Layer 7 of a small transformer language model trained on English Wikipedia (16 layers, counted from 0, width 128). Numbers have three digits each and are written without spaces.
A neuron adds its activation times its output weights to the MLP's output. To switch it off is to set its activation to zero at one token and run the rest of the model.

Output weights of the MLP neurons that the questions are about. A number n stands for (n - 500) times 0.00032.
n58: 542518708566381548518463453507568589547525383538710422581382474283383566430298533521316330511328407599336788743444575421542382623569612331583319384789600364519383500481619470493409692560582461730511424437486412699366302334417554334508489463592398613525278586464437306525475429528459511560294224343580354258437759595679479349456529554479474737363652481468496503388628467592460465344697
n133: 545438369441377445657468561662468625596670677673465594225504555621541469525673346314586464450481540551465680580496786687560352586567163420496500409594342742447448452396779600559463363651458403319394193461379324310492718444127233673374341394391422536429416530519594488558496538610635416617512191655601371387485453583424352454446395746418460574551312569386550548632508789590445496434466
n143: 455557562384423456463441423416538553319454405564619667613542490697588460619394681488503486349401649632672467603358421522668424649596232587493447545555436584397419427490530555208568088297582555765530778456507581645454529575564456313390441398523669507412454467288711466336493405382472507451483649573335572459448412516474362371544497597529310608558526581434590561475532561514385455487347
n185: 446482451410523544423359500685472455544537587580397502611716722495470571354453394432646600611525490415367623520607572392521488484580373568500445443480500384652675534432460482663483429559478566436525359562498395520436507448485513520596352456584452513480410585365421454480582611502576417463310520591564483682591548453390481653475561671515529462435495373537452575616598533544451580429590
n201: 525413518428620428332430631559496512576477470475471459498547455382452651475407479353550449554579589500545502509515421534436570625556357556446411403482534426498670532537523463543525421578396553374470381586509555561323398576615514546532439522433536402489397486550509415467599479601566519362419500675509417588578521610493534519502436491608573417445562312454575593727601519708469514443446
n221: 870577396488423671661473342758344163588383127430631513426383639656433672436294393596408281264517492561734538585553813627487525377463386589496517442475565800405343371327675354632243512760475633734294379496525391570714410483457380513459482500529314313542619356522533470543601458590549214801413339730409458396421504354678347445479613509250549573469395500690424706440454678474431525749814
n225: 535552508373492525423463528247526610782504477496435711471508735437367504268539324288549562604555466740480583322546678618788721487300278704379440463325313496174563409405703380566492504641571535383582311447696504481458719480512492347441356373449379542676655413540321306444170531382442396484553655388472512370745315398540338817709459496664545415381430815622401431792444622439431542548421
n235: 518486504657558559739369417565507667379390436331489207364523328553553351477291362266272451576364353588551536525643353276598493565396469406624262504556555492339511470313540496530378470465454570185585496352770342528462597451402525521469560404440376372369643518547546303356543306576459450528493446579547468339380431447393493296667690518493291759611634249315414329333566434518328584518403
n246: 646604427343550427547474899508547340545520590364288329253557576771447454316495261598734243316521322462441492467370236512443484553604504574431779466431572613774242192582454660530415461480648654471660408313508318613336608455496353557579513483467454509614682422139447517321377431516634421741309579789643508504691323467682504827647382592411599193415688496512425472639442475653344504362546
n247: 567595525592439438438589552587759402439635259504667661703386666585165644231576543607372545747633410737679530423428389529419717743355500631554582326353570509747568496491444343487688375513632496322619691562470588680358753319509218517646331526674378707449380470496323531962428242628652448572667521469609854386534570660196483620595579673521509347407703595372706487648686575698544346370564
n251: 668555540760552528489407407559481592733419368556673558394474528381520465388606535471493554247706599553419510366619476526529367665743319709395375350422381612397384633482441392489463445388640527446766260511442553323478477388368503578687275542358290435544380411399618524448476446619539528402624442719479538560527549605390343490559535403659675339394432693507837447589504539578346553674510
n344: 343284361567558630610420423438651614508417519518516541327642356519281329525513430323323307442386672563519477485344538680625352471689521323612477468733555431214605464168485548342634586334534230470614160390534387586455722496604519700353575547368508460508661336415425504419489579460492419436355588480582405520740787564557596466624422558706464345685757670325511537740570398524711247485424
n366: 652459092447306382721562569352552350375464333716631676566427668600568672371309343256472202482423308654654610386562518408471641608376530817375652590980544490593490510462056882755469590477418643568414510547505341464730553127311223477724419317577607500531742523597437444390486441711586399455477445562769577687509514522386833404639402528195567361693662592364372669456659500322542411606404
n402: 554466453435731367417554548395211511573693423610735624386402670236471537552524571535561682343515511542492507452539776351344401381457134527442347585765461430362473457546556411511590625588445486336526254675705576583243464605683425405642469477562485465540589404459420331452460602386658522100470422670387467666377519580345597375504413240504492402603423343540515679480464735382628540515596
n412: 288689398601408689363275203597453335673722254340662504526584445657500424270725660372504509412409588291415433492722351308649554384347813474600416279557488276380491452448475526633468477323256467668768438479574602512286520410525689570615768813377610801549762632483406754529533562700496412557654575604682430653582479496346666384605351404516227572594381522380433682496356372252436330559525
n454: 662516425520561583579420379492671416117432631442698591384453525496460475487598496777450517476600492525447230496892295519402604483457279394542496412314442619569470411306403660533630417369320382655655756537699405394280519377512557738564032442401582395619593412590670586545564548709810484437504395345467772718587361591496430580488545593540517475334639828696504527456461846620541613586685

Each question names a token from some text and the token that comes next. It shows the activations a of the neurons there, in the order above. A number n stands for (n - 500) times 0.03.

Then comes g, the gradient of the next token's log-probability with respect to the MLP's output, scaled to length 1. A neuron's effect is roughly proportional to its activation times (output weights . g). A number n stands for (n - 500) times 0.0009.

" in", then " a"
a: 506502558478541496500493501499508498491504481500
g: 446364430421414469684454691568586515619597434577492490551479452549732422460540433396604533627741475548442588511365503353576423457532718588528567457572487507341287458429429419641557622703238396421637342699479628454400449523453471446423397368519371606567445617608752527474421398458519550484494408471465706566441522349650351503418443508589547507441574442473485553524577442557605481366536
Which neuron, switched off, raises the next token's probability most? n143

" play", then " at"
a: 499497496461485473418517496494504507502500501500
g: 609504541543590634499728780487497613418459270609550419519526359444570483515528532416510475540524500431552572471699509446468564467450589406592558423291404319555410408510611480317458469459470625254535498526494546392572554625583338513301640403396539528500789474418512521309462613412509534520667516401460292607527443561449471581402611407500513424390360432543555434521696669432377538550446
Which neuron, switched off, raises the next token's probability most? n225

",", then " Elizabeth"
a: 501499502500500492495502503496623513502509501501
g: 373518296491667384398342449541483401478564445577587532506533541349429506499715497361491598323271424427444407535357518549475389424421618574535562429524552346540560631454549513405376634662577319603521569373683522531489444476363647505246550499452462508566559445562480474557430426498667612582265483499544528353465589500395604304523659609550356417514560374613686472624406631538492603616516
Which neuron, switched off, raises the next token's probability most? n251

" season", then " Ho"
a: 492498466516505499508495471496511331503510507468
g: 439630480524489422480580442436416544431568545471429441645544612377551463538523578612486460638528405470543464482564337425299499602415452828481709502729366468602493601543831435513427563549499557432371630601449517448461553505521456344604468371471438247440358558567588387557482440637457607484437461434220592571412561363388433552469741432498517528494534558550511411374520631651411471513396
Which neuron, switched off, lowers the next token's probability most? n344

" Her", then "ring"
a: 484501465661673501475525518493532497501520500505
g: 442481581591530548650406469620463533377452547593554399470461463648396473447383466506471564490385413463639543349709402570638521578563650503514592431346369249481581471308346442572360423545397376721380533582392479603578444386362449651461605611575479610713507627341439419333511446474560543496662569586620583696595510364392534439351404426435482570481565348500379484584470500259496535493552
Which neuron, switched off, lowers the next token's probability most? n185

" Ward", then " s"
a: 500501494660651494497499502501503501500513501500
g: 662457488639513456377489310458532521541556621550359574309352468504606408586422602521580608454643524469625673551318554683454595752476574506631584472471627532468437419433521362370450500678299576446362511386508482430456541431612516413424527485516552753409312467459467383412417443595642654377280548396603499468495546448570634516523597430474367433402491417488397561482489562736647580589411
Which neuron, switched off, raises the next token's probability most? n185

"\n\n", then "="
a: 485464485488500493491491500516499497533508496500
g: 435513447502580465414475494374538546426554523212366498602646564466336541387559463562451499683273407431590518515533447403678634400502421497362601537503522526614483367503348532449443459593521580497385563578329512534351481689564542490758459574278415491539526418303424301519622496494479691310703383433473671508432404380486556501549607351523510436487382460451601615480475551495683436351483
Which neuron, switched off, lowers the next token's probability most? n133

"-", then " 1992"
a: 394484488486589502499436497504514505503500507694
g: 504444481629489571579505334330544563515425601476493462397565595491492439650672473375427368432379461294415507578581567624493465453481428606437481313578708379393405581379535307549566778449562647451458555604655529544441627436278542452491367464442517495616388620578462599730505583681427430437481439343558456522605565609437314506455515374581565619355634401491278397598513504467479560589466
Which neuron, switched off, lowers the next token's probability most? n454

" tri", then "o"
a: 500502506656602502500501499499616483508468509498
g: 449554529460378608580411622541523551511559520476407546460497359641562433383695508511389827532405629409544375584578355410399427550464470526506527462592553472434432516695638468363426338504524452536591510605367653282601507495262615452506364557445529555351614402488510431406439556494470579561526449584593574547547433470469334517705685495507667427413452618488660498434207489555676595534342
Which neuron, switched off, lowers the next token's probability most? n251

" the", then " planet"
a: 500529490503553499497451506493539506496475497498
g: 409320516566414454388450472554442600579572357416448490525626583609350418447566534456680473490615518608531482574477475583466469596570454549530389396376487639417396643696539468570644161574482495517610600339676596518587589412374498505452479447656514554601337438388479570377459553503446579546463545453589644635554553602606474527295374662411457422510539555444474745296269364520566543324527
Which neuron, switched off, lowers the next token's probability most? n235

" |", then " 0"
a: 409502489514555494497500498498499496493496505525
g: 472667690533499544458516537510608675454547458497447646599461383579715492474690391425565347533593550385475545455465621605504567696557463316491374485621702459494636425535593501628553415533571514447487544445456614592433647516332482478622361521474505565564681437574557709508357584565496461488558592574237513362517460692392635467387377341599602447589444543492563434605322461530332424658646
Which neuron, switched off, lowers the next token's probability most? n58

" command", then " mod"
a: 501503431515525546540504504502501513482472499505
g: 454651574492468404434487482541507584568646506605300370405436457583453671474401497473300405298575484466431475579331503528580552616621407499531354277496452522479414449453631544458738391639420445548445553463501620532670583361607665634597512547254671580539447518478454458453531566519545335367566384488488721567545631488665483420491362471606658490507254524457651468457565427439580533555675
Which neuron, switched off, raises the next token's probability most? n143

" |", then " 2014"
a: 430504514451499504495499505499505498512500498571
g: 469675370413329657530461430412367412491447580389453613430411548593440612469653429440614266464536449560579482543572326513548445297519347600417432630322455394407435361542480429549457436500671373583479635565525436432627611505480518549546418520415454353605603453440646381679601551507577333528677480658627650301567536392577426437520432553570721522572530497461495494429366304400523673567398
Which neuron, switched off, lowers the next token's probability most? n58

"ge", then " al"
a: 501499281504503500499500510502503489499485502503
g: 605670331575479577554599411577418548643601415272421715522440582402488427546414654649331591388486462528572585336430448553379684431449361511559591404523672508450490487474648315624499534522536589483349562637532464417571642445619372480616330368327500464480495400599382383663656501524579541323430507489454638505546730532578577665479482459560562503404402424467495585422434477630544624627392
Which neuron, switched off, lowers the next token's probability most? n143

"5", then "."
a: 503499501629764500499497500497505497499500507505
g: 453474568612616601531549459288529457467495485302465435621419690596370477664583410611493661572538574616454449543457694564640542589638400334291284547375607496451619542462617529358560643609420564433437692438415601494617578491652584559557515498558504500531281615454409490649591444372512590476417566484357410603457360570530469464561405398259637503601477366592396495645398491573450537374556
Which neuron, switched off, lowers the next token's probability most? n201

" Alb", then "ire"
a: 515498494509659500497500512504499492482500499500
g: 498495465484563285434614435501370585529456592446605426546647497425540606479509538578401646305582642578357483743351474530476670493442384829526571508581683515508522530553309308397567353661282567338329540516551512591412448601461490612507530499543589345473536571508525575524527349416601418499274631469552273471467394442496512541571455348636502440514534540582547466441578399484543526662458
Which neuron, switched off, lowers the next token's probability most? n201

"|", then " 2008"
a: 493476497431504497498485500490500514548496504539
g: 499582418557413539576508457414464510540298561494468629570321512545413630617540459498545156375413576501408605629498424429468360344526429683303527552575381331514526528569556444668523413422573400605374472624729482480557572475508539632514299505444469524583506534513610452511405486451611215434671326639545465375596513426544529567525358624642523429638518520354471592414426544317504607594565
Which neuron, switched off, lowers the next token's probability most? n366

" won", then " the"
a: 493502581546509497493508499522511504607501501501
g: 633654519542445478467687639517396417404438467485645541622332497554480518575732509342485498540503633570521466492462355574317551530398504557479397474401376634557509607512466325571467318325652639482491671489585488467603596687375356439516430548516460381488634522475567599523400478409731294484435574682421379395517337295406567519548466510500696546506386466521571445375563746452577591466479
Which neuron, switched off, lowers the next token's probability most? n143

" completed", then " on"
a: 499503505508516466476494499494504501493500601503
g: 489464579376627651442557263430400524546568449411576436332506540400506481556422500493536560364553525476498459478832435406467362492525512646590448408495285503482438592399491424365299637654468512328468494526783402566669445477356450263374670403438498303554506468480558528499494558599376707442467452612659480501571579437524495423572349451633509528482510358524435589449328433470537409412600
Which neuron, switched off, lowers the next token's probability most? n412

"|", then " 2003"
a: 502469497440506497498484500489500510543498505540
g: 534581401522337488554469467376466447521303569464445634599428497537428615584456478486550201342401541534413608575462392381490323423513362568271466525551442313498515574641514419607542410381545419569481446645649471437572576476582488573571352402445506439602491532466584387600435465487517226397663362654648476430516531478659510499513441678620573466636548530335463613376481551303486776530576
Which neuron, switched off, lowers the next token's probability most? n366

"'", then "m"
a: 500501500499531501468500495499457496501503508503
g: 689592443591572434665664637599504640534579441415420542468444378438617543567502595425440637454755317617554522403497383528521470386363507375498603598592255422528544549534480547605559500566424609475653466546590574554683591494367424596426340570434413494620373459508811468663608494567529440435488485595522514394482387460412550422744404419502623502484418473448589600436455689495488750504586
Which neuron, switched off, raises the next token's probability most? n251

" |", then " 11"
a: 393495491444501499500458504496564504497484504588
g: 518481464409662588603458469559468479473557667498366550168475517451597606535447329637428669562597668445465600434712760601379630542499555589527435697459487492391472293401447639292509625557484443476529553477498530526352499504631640464548665537696532586534453503554361445570444437522426619485317504362570488607476441418531587370687523430489529392519602665532541427500378504443508390630367
Which neuron, switched off, lowers the next token's probability most? n58

" (", then "L"
a: 439500486515534493500429501506568497497505499506
g: 523520543339565461418465374459561617440520600443276470674421462550585608525474524685553612325400406410568634401461544400638578578399359518596421631553813578567423506477712650596520671436334629467405485587473454584435444655629580531676496539460508642431515467469545529418565592509610404246516406453381430624477468472538610441516508406597652352557483488435476476392557577264600332453530
Which neuron, switched off, raises the next token's probability most? n251

" inv", then "ader"
a: 492501502595669500499496498503502519498497495506
g: 657421443513667418472457454441454434656606524455542531521445341433472483502522414444509458443505455400573462473408306331564396436465530622532431521347265492568696329665379426514564691592496329384526467605640255408458532400423262616619568535647406297392449553597342603435455486499393449347387429595548480561651353475373623465475417334456542432473624663558459364509401474446501559538418
Which neuron, switched off, lowers the next token's probability most? n201

" carry", then "ing"
a: 496412467489661510597501543501498500495500500500
g: 483445433654424403503528477486540543559433524592524494512562470625380595346506657352617556637595400587554572522439600476446510499469513385418545590578559462599598455440558555621449375560571575374707497467345571314642514313374489286584717400424484405441555461486403356373387532431601580389697561479513419518598219397430553664411551625545498540675645497644410407736405602655446536383530
Which neuron, switched off, lowers the next token's probability most? n225

" |", then " 2"
a: 472500492495575494498502500497500492493507502692
g: 578615541339665601442497559568572719425541610438488573364509304667473576501575624550501562627519455454573617487546755640464542612562435544452421368564570274582511625433635548470497213366419506576550447447536581635323526463371517318623462505574390567483510371550416553445501502513589521446490532639399523505562528294413631562452564320551472522628525758383502292593492449567616383472568
Which neuron, switched off, lowers the next token's probability most? n454

" has", then " worked"
a: 494513512503493588541454404494520501606509500500
g: 311380526366396557280534554516399533481428567596531523555502540607392647459533511346459469395446547444533540489533489445682546614335564352291573301531527603562415521615512387587525483450485566248555536336524428331309484473346539548604567395455599320475354639392456557497638472539653584433303614512543504684527549394430360367417527538506576635684463585509435696370503523454582658468380
Which neuron, switched off, lowers the next token's probability most? n366

"or", then " discover"
a: 502493499540633500494500499497501502498486505500
g: 414568529465426541429352362633616574586620401610456620529639548406419546523512426532476464207508454582491583541300498494506498621533573518669665495518438448538616663499503438628543605604441588462494602481584431351384521433538662669509438516446517576602468317629283407423426487616253318550348576455444510311526646637555599614379384468447693453524550447372408425517506605739558570510442
Which neuron, switched off, lowers the next token's probability most? n201

"ly", then ","
a: 501505501515559509501502512495498501499535503501
g: 493347514485425363571684476536475387477610671667261494511404333461486528438411413368434523335429451500414484523411560422370375456758417458557374702514644562405418544571391540505391675501586559657568317530657358481495481481634423461736507682383482438585587431460618439285489615383381397478787424460591450615534386494464480511451605608468518570485450518460485511422568576594458471452553
Which neuron, switched off, lowers the next token's probability most? n402

" Sil", then "va"
a: 483493465764809495504511485498508500512505503496
g: 599656489509506352681413298447432508632519493338619386537572466546468513525848419589530404339438642436522635564573432462431605570472533503367506541703433552605530480545627376407480469457534515576536431552577414490492590653436510451397577351487646334680511510590397443325514540585489547464230604607352427479644423602319515373392471443529418562384550469524486559584432515790483618500561
Which neuron, switched off, lowers the next token's probability most? n201

" and", then " song"
a: 498499454509504500501448480499542506495527502498
g: 423552518490437714474566426392524549482496527559507537576520453439438383546943490377600400660534593584674612581601437603388527551540509647504523289573466472403435533574491767388515412559519372453426601664589430553590551435439373498482390332564542488527633436574664562634570434514477592498334518651405458370584431398416515512602410435348653378673456636641415599546458404426510508424485
Which neuron, switched off, lowers the next token's probability most? n235

" his", then " ne"
a: 494499464554593550518436438493506505482506502502
g: 633543417420445543509424395578447572638434395398421439338405348523554399459429666533516640496560457507512576469493501224469561549425443238517495397534671518487401672400626363418525554576419593484482556543747555484376500575530385204685597452469444638422569578567462473629385435609283359720522368606579505510459584586474486515349572483433560551650550460464377621473541470682492455367460
Which neuron, switched off, raises the next token's probability most? n235

"ns", then "on"
a: 502501498528580495499502500510504488499497488500
g: 529645455621440461582653455539470596492524530405459464589448618462422390533348479261765539584341554468471545532536513497371358504331479607607341395672483501492539513574624414572607515357685363644579515526615487396702499508488427465448601550240532547528817379593680568474537480519372620324689503600578417547450636506447410435471554648594537566552390459598580466396411527504479592435437
Which neuron, switched off, raises the next token's probability most? n201

" take", then " in"
a: 498469522471493451533491499495499500494495487499
g: 475543452499439569373379422475469401416562613474405473558554580481426641455664459514469658711423527400574438614551468407741606550406515531499564419395768528583640519518517421650383575468696601519483513332547526503412554443584530575464569582532673459588601448324382598724509479634692642478486498422514663606408669494487551490576441543467217463578480436474427612508266313355585609441508
Which neuron, switched off, raises the next token's probability most? n412

" won", then " second"
a: 493503579535528497500498477543530492613506493501
g: 327558434529556397415397369535536468528530390326353343385344352547706610516364285589546419612513433491527662575597788534609555406573374463488565544562574516442569647521570485416563642655446614463462571431496351532529553450661489508477479580224717516418526480566470593573471487583441625501541413494436470534550677625631537542581536491385439373546596355482464619446510219419503583354476
Which neuron, switched off, raises the next token's probability most? n143

" Pl", then "ot"
a: 479515456557595499502495497498503511503530507500
g: 469708534523468585338473549523579567450456537593543578363509592643430591512438594555289556403512376419479275586611160508489625520559647605507463246393499593495548621604565555509503496547526336557492575403657491614589526661419564450487493393530478469490476525484564494444417417444336549482481443382647541584395434615598377695547655486283683500316422569473605605551404547487440623706598
Which neuron, switched off, raises the next token's probability most? n402

" &", then " Dan"
a: 498509500502500496496434498505533488499504500501
g: 730587400539479421542474566511447473524580592415605397517583492517417522677521469472470565616598602510668471679370567651210404495507605491597540397334491490535347793416524491476524367439374364463422410523437444568441402413363492508308519334423573524367500406551572492632417443559416450499396391507528533611458389147612508456444475536580394464508431407593309636514650556412497405334513
Which neuron, switched off, raises the next token's probability most? n251

" Is", then "\""
a: 491485474519677502486566499501506500466500500497
g: 607629518470513564492413785584575512465443504540593557377500627561377540497490325545316499421423644468477597580545360525644586535482644444212528541476578683547535282427381534571682375451360532563513371368489485527506489518365644709352405696681597600507530490413501511399498572505459401414527458555493328401555640520577433466428361522585418424621449362438586676547451363546715511455501
Which neuron, switched off, raises the next token's probability most? n235

" Don", then "na"
a: 527505465611722494513498550500526503497495499500
g: 365399706515553597570475464358531421514491532512404623514277481451406441575647456420547331551420518369537491556398456519549484525565692651680596383383361388255530639411478523478480655544639543624600396395594394582361588650462467493384445543419237624505573581686367574554392494398443503587601344397475608499463539598547519681535444546422544420619506574595447433639552438334452665648542
Which neuron, switched off, raises the next token's probability most? n201

" record", then " producer"
a: 499508516464526505529501420492500509487527495502
g: 466428419446454321494560654483488646594642423622659385688244365571522636411452435354415424561472462536554595573344558521521392464608413488444580561566523700503583528438498593320401655432363487417458571379520360336479468458492451385550477591332459306648366553433691351620558565485515468416330487451465578686463367482448468533729507505528430525555442559667506548662461650372596565440608
Which neuron, switched off, raises the next token's probability most? n366